Layer 2 of a small transformer language model trained on English Wikipedia (13 layers, counted from 0, width 128).
A neuron's activation on a vector x is SiLU(gate . x) times (in . x), where the dot is the dot product.
The model reads these tokens: ")" " in" " the" " m" "id" "-" "19" "8" "0" "s"

The vector x that enters this layer's MLP at each token. A number n stands for (n - 500) times 0.0047.
0 ")": 519 498 530 479 495 564 538 516 536 604 491 535 523 462 467 516 487 447 658 427 497 389 521 519 471 586 561 557 570 560 515 484 492 495 450 587 519 542 498 503 510 488 498 460 514 438 574 475 516 576 381 548 554 433 484 503 576 493 459 593 614 465 459 482 500 552 416 415 482 507 454 277 433 456 560 443 513 507 542 474 520 483 463 508 488 408 417 471 510 466 521 499 485 559 552 560 507 514 497 781 517 482 488 601 517 526 501 522 530 642 553 490 547 507 535 480 533 510 542 465 519 504 456 633 501 530 605 457
1 " in": 488 477 494 492 499 380 433 596 527 476 538 483 441 494 500 565 577 417 464 545 523 525 517 511 564 524 527 483 438 554 527 507 506 501 558 417 425 529 540 504 524 501 516 532 500 362 547 513 530 416 600 628 508 514 446 505 535 501 938 462 571 518 538 547 491 534 489 530 521 475 502 477 377 505 446 461 499 490 460 388 566 506 463 462 554 544 559 487 477 525 472 491 523 574 562 544 508 480 394 477 534 477 443 564 500 479 383 525 394 571 522 575 575 512 558 501 499 388 558 440 580 506 511 466 503 408 517 472
2 " the": 529 491 530 470 500 331 505 588 500 522 490 487 407 531 486 488 463 455 463 496 480 460 522 499 458 452 550 505 474 526 501 475 526 502 512 557 486 480 487 516 503 500 486 512 571 333 519 512 509 402 540 351 507 573 490 503 501 459 826 515 532 543 489 528 501 474 421 523 536 588 544 514 538 456 459 587 496 503 495 549 538 529 504 470 510 457 541 559 484 457 507 441 458 431 459 506 460 483 531 850 455 532 434 542 476 575 411 593 406 507 510 498 628 472 513 541 535 634 482 478 585 528 538 581 534 570 519 482
3 " m": 487 504 513 417 496 423 428 516 539 594 603 510 591 509 500 450 562 428 605 477 557 441 500 484 536 535 545 470 547 553 521 506 481 410 418 413 517 535 496 494 455 500 479 451 573 556 444 453 474 471 468 769 490 479 562 507 467 432 818 518 480 535 512 472 463 505 555 514 392 440 472 355 453 455 506 467 555 483 510 538 531 475 509 506 493 498 576 551 473 575 424 475 483 485 529 521 465 524 491 652 473 499 446 594 481 574 582 487 596 671 516 497 604 458 508 549 513 501 595 528 686 522 501 400 438 470 520 493
4 "id": 452 497 494 508 505 482 543 512 479 601 559 476 485 543 508 593 481 635 445 531 625 585 526 508 484 486 584 559 469 449 526 521 539 568 474 436 444 491 477 518 519 495 482 584 552 602 488 484 415 438 496 484 525 524 528 504 543 501 690 461 600 460 540 412 503 518 411 531 527 534 414 611 472 465 572 443 587 536 427 543 502 459 519 470 559 423 578 492 491 410 494 474 570 500 437 447 449 507 489 532 452 507 487 528 509 389 592 547 476 573 478 511 330 431 488 561 429 517 426 479 644 454 514 413 466 484 507 477
5 "-": 486 504 447 512 491 528 399 487 451 470 601 523 557 512 486 473 489 558 556 560 477 636 503 449 448 579 460 451 467 572 453 522 516 545 524 502 565 515 502 497 529 459 496 564 587 481 486 525 458 504 523 571 531 507 550 564 506 565 971 461 454 512 510 510 490 401 458 421 447 491 509 605 555 515 547 517 501 524 547 507 721 494 514 451 504 520 500 456 495 488 542 521 525 608 450 503 526 531 560 708 529 486 475 548 490 547 341 517 455 557 501 458 489 495 522 540 516 479 473 482 522 562 510 355 553 403 435 504
6 "19": 508 490 534 597 502 493 529 522 542 501 567 496 521 548 514 586 482 438 392 529 487 470 517 487 505 549 492 560 551 433 490 477 508 507 531 457 566 513 474 494 449 516 499 449 513 577 527 449 422 462 521 724 521 531 564 525 511 468 756 511 437 503 549 484 492 507 551 542 515 487 461 258 474 497 540 455 480 535 525 480 549 517 518 720 531 462 414 540 488 614 527 466 619 398 451 544 517 459 595 641 516 448 415 498 511 592 447 576 438 440 501 477 551 478 524 583 518 477 442 518 447 441 443 391 430 501 512 505
7 "8": 550 486 498 576 493 498 534 494 591 493 520 543 427 521 484 552 560 479 445 532 438 664 481 477 465 460 470 408 541 468 515 499 511 487 539 503 452 516 499 500 473 508 495 501 536 448 469 514 429 551 481 651 562 413 473 488 505 527 892 498 446 484 444 444 481 515 482 565 463 435 450 424 609 427 505 571 555 506 521 441 500 515 528 570 529 418 424 543 555 618 527 445 561 661 484 519 474 502 512 450 567 464 478 400 498 531 527 556 456 452 471 541 514 481 471 547 538 501 264 504 574 484 488 439 498 497 492 465
8 "0": 509 536 501 499 494 456 502 549 524 570 447 526 422 524 492 631 456 496 431 517 447 704 498 496 526 476 507 409 576 498 494 523 535 436 517 538 512 521 525 498 465 526 502 487 564 479 466 471 426 468 402 543 505 458 506 516 484 480 871 456 441 487 465 460 509 480 493 440 451 482 487 628 533 482 530 537 520 505 466 508 469 496 524 576 517 481 400 567 535 624 553 480 486 437 561 521 502 500 571 357 526 479 485 502 539 449 543 479 547 702 461 546 388 377 422 549 568 553 338 470 546 488 507 420 509 500 490 490
9 "s": 468 500 478 455 494 568 534 430 504 434 586 526 459 499 510 572 470 555 521 420 570 334 494 499 418 517 556 597 449 528 467 538 508 519 518 546 462 487 518 521 509 497 476 558 459 503 461 543 522 401 452 523 584 513 489 569 528 445 913 451 424 481 501 509 498 516 504 487 530 455 497 563 476 489 523 578 511 518 587 538 432 538 483 533 492 515 456 568 542 521 582 574 432 423 382 572 506 463 475 602 453 438 544 471 544 417 505 546 543 533 519 529 461 466 514 529 469 502 572 535 580 524 513 502 405 557 580 490

Each question shows the input weights of one neuron of the MLP. A number n stands for (n - 500) times 0.0012.

n48 gate: 590 417 515 469 502 520 510 457 480 524 551 459 539 477 471 498 517 396 481 514 559 441 613 477 538 485 503 496 518 518 534 413 562 509 529 538 465 490 524 417 539 449 412 449 381 439 419 407 577 481 504 522 546 566 488 473 479 566 465 462 508 424 488 535 457 500 508 511 465 461 476 525 486 536 520 534 496 537 546 476 497 469 510 479 501 546 510 502 511 455 509 438 583 553 520 460 489 568 466 508 491 477 465 521 375 499 445 454 536 534 405 520 482 578 493 470 424 509 471 565 509 589 478 561 503 559 501 430
n48 in: 482 513 495 530 541 495 454 445 500 450 498 606 505 490 441 507 529 539 511 397 472 574 406 513 480 540 578 463 422 487 576 559 494 437 534 507 460 556 507 495 472 508 481 536 533 545 545 556 444 490 508 507 399 456 456 565 512 564 530 544 469 496 514 449 460 551 452 451 524 448 478 493 462 524 477 499 487 402 417 524 474 460 506 555 498 496 531 504 484 502 551 572 428 481 518 517 426 463 464 496 475 447 466 418 526 509 540 501 527 469 469 457 473 519 491 501 540 428 515 550 529 510 426 518 429 504 508 500
It fires most on token 2 " the"

n62 gate: 556 520 588 394 504 550 565 516 376 383 518 472 456 562 628 440 500 520 480 592 624 434 675 421 472 405 393 555 609 347 363 519 520 454 533 474 586 633 400 340 636 453 643 404 636 536 544 576 604 591 444 378 574 524 442 486 554 400 446 285 546 594 550 553 603 547 326 549 644 397 362 566 404 486 280 599 693 709 468 452 643 503 435 403 578 630 410 488 326 431 514 367 454 368 358 424 437 407 639 395 417 616 447 479 481 470 328 506 352 439 391 418 481 511 299 546 477 509 465 678 341 460 494 482 382 603 644 434
n62 in: 594 470 646 520 556 519 551 541 493 660 327 503 638 359 474 560 375 480 465 319 354 574 555 658 550 418 665 350 509 708 637 514 474 573 542 534 447 358 580 555 364 609 493 640 379 513 620 407 553 462 616 646 517 481 416 639 531 494 444 666 452 481 447 513 465 448 612 567 520 589 678 500 605 573 601 522 266 321 424 598 401 464 486 494 481 445 369 471 762 598 584 458 424 627 639 494 559 672 543 461 483 442 506 538 572 623 555 539 429 417 482 508 469 701 677 511 506 564 548 592 520 480 548 523 559 458 280 491
It fires most on token 3 " m"

n32 gate: 590 294 588 491 537 608 346 736 346 550 564 623 591 411 372 500 522 613 367 500 539 435 488 603 570 486 553 323 656 473 361 399 543 556 304 417 488 578 460 525 599 429 607 553 607 617 500 667 320 654 407 334 528 491 500 444 729 506 550 519 532 456 337 500 454 450 409 520 481 491 691 631 365 397 388 384 710 504 478 473 659 668 640 703 536 457 541 560 511 511 527 340 547 484 354 533 429 491 463 582 384 557 631 526 541 471 306 431 745 343 538 515 618 602 506 471 485 457 615 595 400 619 664 494 511 392 558 514
n32 in: 666 503 515 415 555 429 366 477 493 520 541 434 390 475 374 434 649 444 562 420 616 549 519 646 524 351 702 384 510 527 343 509 707 458 696 403 621 259 383 411 383 577 442 683 513 428 500 419 464 427 726 491 530 441 473 612 527 427 470 432 605 348 593 575 395 387 643 417 573 536 634 377 519 521 294 599 607 328 518 503 546 567 511 569 594 326 644 569 334 429 440 277 416 407 445 371 674 494 401 559 491 450 389 562 443 566 578 479 434 531 603 515 467 494 630 176 527 303 509 514 528 564 548 525 480 651 439 637
On which two tokens does it fire most, strongest first? 2 " the", 8 "0"

n281 gate: 529 496 502 463 554 520 519 579 502 474 441 475 470 475 457 534 502 530 434 610 467 504 396 521 445 523 479 575 474 492 574 469 515 516 500 498 511 613 524 640 582 441 658 477 512 666 453 552 533 557 452 513 560 502 436 519 413 478 465 576 666 588 644 572 553 534 524 559 610 500 533 543 437 442 581 462 562 457 438 420 497 594 538 489 547 466 445 528 436 420 447 361 486 416 496 526 470 485 549 521 493 515 502 503 553 447 454 502 573 433 534 546 589 466 541 479 546 676 551 630 483 454 638 500 396 475 527 584
n281 in: 535 550 515 606 558 460 589 524 440 338 520 604 562 539 427 465 599 498 516 413 581 469 421 431 514 540 565 435 569 505 594 519 399 550 568 440 502 518 442 394 451 512 348 523 456 492 528 451 486 507 549 518 411 429 465 554 473 502 508 450 457 553 554 407 529 495 520 618 555 586 500 485 533 516 346 386 528 399 504 504 483 515 585 540 588 427 534 570 554 526 502 537 479 559 440 519 602 528 444 520 500 463 422 555 412 556 514 566 521 452 498 439 489 597 576 414 458 438 560 402 550 515 401 483 454 459 352 595
It fires most on token 8 "0"

n107 gate: 527 402 547 633 498 519 518 571 445 559 484 556 537 498 667 482 587 430 467 520 500 468 453 564 487 505 544 489 574 581 718 443 456 529 533 498 498 451 410 583 485 482 539 471 483 513 468 513 489 563 510 530 540 533 421 593 435 449 506 461 472 560 500 462 541 457 506 420 506 490 539 533 423 500 473 608 498 518 492 407 484 477 458 500 471 505 542 470 576 522 624 596 491 545 507 451 494 529 493 492 551 513 468 575 421 521 503 497 475 495 470 483 493 623 539 508 413 526 510 500 405 601 557 479 397 433 464 625
n107 in: 591 538 463 526 559 519 520 390 507 526 447 411 450 398 606 503 458 449 519 532 525 518 482 512 482 523 513 530 429 485 466 535 496 517 551 534 515 497 527 459 461 498 515 430 542 580 555 492 450 466 572 469 509 513 477 482 406 502 509 462 434 482 428 546 550 471 561 634 454 567 489 538 517 455 532 551 507 488 587 511 468 529 464 490 543 562 573 534 642 535 535 489 501 471 531 439 526 357 527 544 416 533 447 513 549 507 501 535 479 469 580 504 576 559 461 562 519 471 469 541 515 458 467 556 481 514 556 583
It fires most on token 4 "id"

n17 gate: 500 548 449 458 449 565 480 678 417 495 512 513 394 447 536 532 549 569 456 640 421 565 537 482 548 503 542 618 378 493 313 573 474 506 345 599 543 581 588 484 458 390 460 337 580 592 471 464 571 425 389 421 445 573 369 463 479 574 572 553 566 563 473 623 407 452 311 599 395 398 590 574 451 277 582 470 557 506 378 413 694 607 553 479 503 613 544 409 410 423 631 473 550 547 538 467 615 349 439 466 521 579 470 529 552 704 629 444 600 360 371 495 511 468 429 588 567 472 539 560 468 405 402 505 310 406 549 379
n17 in: 224 532 453 538 369 413 462 712 541 502 500 469 390 601 684 471 495 562 559 577 537 485 481 509 587 544 510 618 473 493 446 564 487 486 426 477 602 559 595 492 579 409 320 500 647 562 483 556 637 368 495 380 495 481 362 645 429 471 502 632 557 596 497 533 516 544 420 670 364 434 380 511 508 413 555 591 569 323 490 485 692 572 534 563 458 644 594 459 452 440 590 428 628 565 483 353 600 479 645 500 503 643 441 436 494 682 507 433 466 485 469 583 547 527 409 488 404 571 607 462 567 503 450 544 350 416 506 483
It fires most on token 5 "-"

n24 gate: 374 396 440 553 460 531 585 556 406 500 474 516 538 359 553 612 558 554 273 534 526 436 415 390 563 406 443 419 410 467 210 572 495 463 419 324 407 521 397 424 428 388 503 477 480 544 409 602 495 561 381 426 543 398 621 558 458 396 615 489 647 379 320 456 612 633 450 641 361 439 387 578 379 521 243 559 566 562 730 623 532 589 497 665 495 430 507 441 525 522 576 461 464 598 557 460 454 467 599 490 455 537 554 537 573 607 363 440 483 536 497 387 475 642 447 495 452 350 527 567 441 512 511 473 577 518 559 347
n24 in: 532 518 587 580 500 584 503 555 521 548 411 539 543 583 484 533 464 543 556 497 529 533 554 576 393 500 449 555 666 602 708 449 555 565 530 667 466 488 571 530 757 453 537 554 497 548 526 485 523 518 442 516 412 609 390 419 648 562 462 387 386 469 495 534 552 337 479 379 548 492 544 535 382 338 667 431 393 497 422 323 511 553 354 521 624 559 481 664 607 629 529 569 586 351 383 472 429 462 369 576 468 505 616 420 523 328 563 432 602 455 443 573 580 354 430 662 550 585 458 415 530 295 403 497 324 601 479 570
It fires most on token 9 "s"

n350 gate: 472 495 524 505 581 511 499 517 490 492 502 504 499 504 524 508 492 501 477 507 516 503 482 526 512 518 489 507 492 500 542 511 485 479 464 535 496 502 501 509 503 507 466 518 498 490 481 512 499 490 495 511 475 493 465 490 493 528 501 483 479 536 515 517 484 492 484 471 505 477 467 502 497 556 481 472 490 482 511 498 500 469 553 494 507 514 509 511 486 503 493 508 506 503 534 514 541 484 497 505 516 491 509 481 489 507 506 487 490 519 509 492 487 504 537 481 504 520 491 521 486 531 526 497 495 515 497 499
n350 in: 494 520 521 538 458 497 519 496 533 516 496 534 513 474 451 484 510 521 497 502 491 508 547 498 490 475 470 476 492 514 573 527 495 493 514 486 518 477 486 467 538 474 486 507 479 510 512 508 505 508 458 509 496 496 493 516 491 459 498 486 486 505 492 522 511 476 511 537 492 513 509 511 482 527 487 517 504 432 536 486 502 487 487 482 492 511 502 479 471 505 506 507 488 514 504 505 519 468 538 501 512 526 493 513 505 488 506 478 476 494 491 498 509 490 531 506 460 501 479 521 493 517 487 513 473 486 527 498
Its three highest activations, in order, are on tokens 4 "id", 2 " the", 6 "19"

n198 gate: 439 699 461 476 527 415 612 605 411 574 375 551 541 567 546 533 435 490 472 523 545 410 439 486 491 470 451 453 489 553 516 438 472 477 454 574 490 524 507 516 578 536 533 479 388 413 445 354 447 421 410 567 514 612 476 447 460 549 430 445 410 720 518 600 448 454 490 477 435 408 514 525 542 506 569 546 461 549 339 470 449 424 425 532 436 478 379 563 500 500 571 436 481 416 523 513 527 549 483 500 484 470 403 568 438 536 383 580 575 524 547 459 403 432 605 444 436 564 594 463 539 533 526 525 479 492 560 602
n198 in: 458 379 641 478 511 532 474 479 423 460 548 509 509 341 613 349 563 485 520 439 433 563 416 599 513 550 457 561 533 447 512 589 456 471 433 533 457 472 489 472 532 444 474 526 550 612 561 538 536 521 603 497 482 469 509 486 460 514 530 563 552 426 567 580 536 600 477 552 539 570 516 459 389 550 540 383 557 538 578 541 534 579 480 473 557 574 637 438 421 457 466 552 453 566 510 453 596 478 427 483 606 454 473 450 431 553 624 439 456 480 426 480 509 516 423 507 595 400 483 452 435 547 406 543 476 493 514 443
It fires most on token 7 "8"

n118 gate: 450 518 527 509 444 527 510 548 411 479 408 650 515 526 436 540 564 609 519 479 436 519 542 530 612 577 467 502 601 466 474 451 487 551 402 496 411 495 497 458 413 381 506 548 564 637 394 409 528 569 450 439 456 534 544 367 519 420 652 480 584 397 522 506 573 485 372 592 539 345 427 560 589 384 416 403 617 545 469 479 600 651 586 654 396 417 492 587 536 488 556 490 568 504 394 470 452 547 437 567 493 548 561 541 488 621 500 417 523 446 565 369 491 558 557 604 532 451 590 638 377 446 421 471 524 559 437 384
n118 in: 603 503 437 420 407 514 627 513 460 364 519 443 352 574 322 426 581 611 611 420 685 529 443 348 580 589 608 455 515 473 497 612 643 327 515 439 505 424 459 562 472 524 427 437 560 526 440 478 507 416 603 382 557 425 569 412 507 577 506 565 557 302 466 348 483 631 644 487 479 434 505 577 441 507 486 536 620 462 394 614 592 557 554 564 390 441 561 554 435 460 456 444 516 474 508 377 428 390 531 519 399 541 313 560 560 448 532 498 522 522 527 382 453 536 413 471 458 550 586 579 440 616 458 522 507 491 526 492
On which token does it fire most, and how strongly? 4 "id", at about 0.11

n85 gate: 550 379 617 634 490 521 479 612 420 503 540 651 673 454 564 322 593 607 345 320 309 622 480 562 603 580 516 433 524 500 585 664 522 456 457 634 577 507 608 558 637 447 418 320 389 491 363 452 503 512 503 608 408 479 308 649 547 557 309 471 506 374 480 491 449 518 528 625 458 510 525 446 393 531 481 518 460 541 578 475 559 614 573 618 661 635 531 532 511 529 440 605 594 448 504 456 508 500 547 93 433 750 592 386 591 533 606 615 530 489 428 513 287 597 413 425 576 429 610 504 494 470 378 549 506 528 294 493
n85 in: 629 591 399 761 470 528 540 559 616 481 637 572 441 516 459 370 514 537 401 529 448 661 475 485 509 602 617 629 615 618 653 570 605 486 469 559 567 478 681 607 564 466 398 427 357 455 307 550 445 446 466 696 520 457 463 635 470 660 541 554 596 405 510 439 451 364 672 444 493 480 516 170 461 438 494 583 479 561 614 477 654 542 536 493 538 643 512 424 618 547 331 530 692 418 522 511 544 487 632 263 516 664 522 373 678 279 406 645 486 722 452 685 519 484 559 333 474 479 478 280 680 570 441 406 580 503 353 715
It fires most on token 2 " the"

n359 gate: 420 538 421 528 443 606 560 496 299 611 475 563 610 435 518 463 446 622 394 555 463 451 536 435 588 524 450 379 575 438 478 530 479 545 515 533 559 497 618 553 411 539 503 457 525 466 412 386 376 597 363 462 651 568 533 350 640 396 565 603 529 529 615 535 590 468 405 510 469 484 419 610 480 380 502 427 537 584 306 445 611 646 556 617 495 713 443 532 500 462 451 561 567 404 535 570 532 517 572 490 514 520 555 489 534 543 397 353 629 456 568 482 451 527 446 566 638 513 593 595 369 439 567 457 487 530 513 536
n359 in: 404 646 432 591 594 508 414 545 492 670 435 399 595 509 669 533 515 368 644 500 392 418 482 607 429 475 498 515 287 571 557 488 521 447 408 600 540 389 466 517 451 543 451 408 455 539 637 387 437 482 535 548 586 533 635 577 514 598 446 558 455 627 605 670 488 397 505 518 529 615 455 401 593 608 469 530 478 425 391 488 460 415 371 474 514 440 294 524 437 528 627 454 373 429 373 587 588 524 545 512 559 542 495 540 384 639 445 516 448 484 584 563 552 548 613 507 393 541 531 462 425 494 472 427 640 514 452 542
Its three highest activations, in order, are on tokens 6 "19", 7 "8", 1 " in"

n188 gate: 559 407 599 389 561 628 391 533 264 605 432 601 607 581 467 517 514 528 531 411 426 454 448 677 514 463 473 235 554 413 536 364 436 417 559 578 458 417 636 519 651 387 476 378 602 473 488 531 463 521 570 390 438 467 519 531 575 406 478 432 679 521 398 522 483 544 484 451 478 398 596 638 295 569 412 536 534 447 541 471 639 636 536 554 495 332 536 603 577 364 516 512 613 505 418 509 444 533 500 599 497 537 649 422 414 678 539 479 600 369 458 410 554 526 506 414 521 589 583 537 369 569 521 437 508 663 563 402
n188 in: 584 495 403 512 647 502 482 558 484 500 430 629 516 537 533 473 512 464 439 553 488 538 409 565 442 576 423 384 497 440 494 417 488 447 609 341 436 414 558 421 485 415 375 459 458 509 393 560 377 418 702 390 472 507 538 622 448 557 627 498 489 516 524 502 418 407 639 475 624 476 659 481 415 679 530 553 490 445 490 421 642 584 625 514 574 436 568 516 432 434 584 411 525 381 390 432 459 421 493 549 540 618 628 464 518 606 389 583 608 496 490 502 674 513 555 415 484 485 451 535 522 478 572 350 511 685 421 524
On which token does it fire most, and how strongly? 2 " the", at about 0.16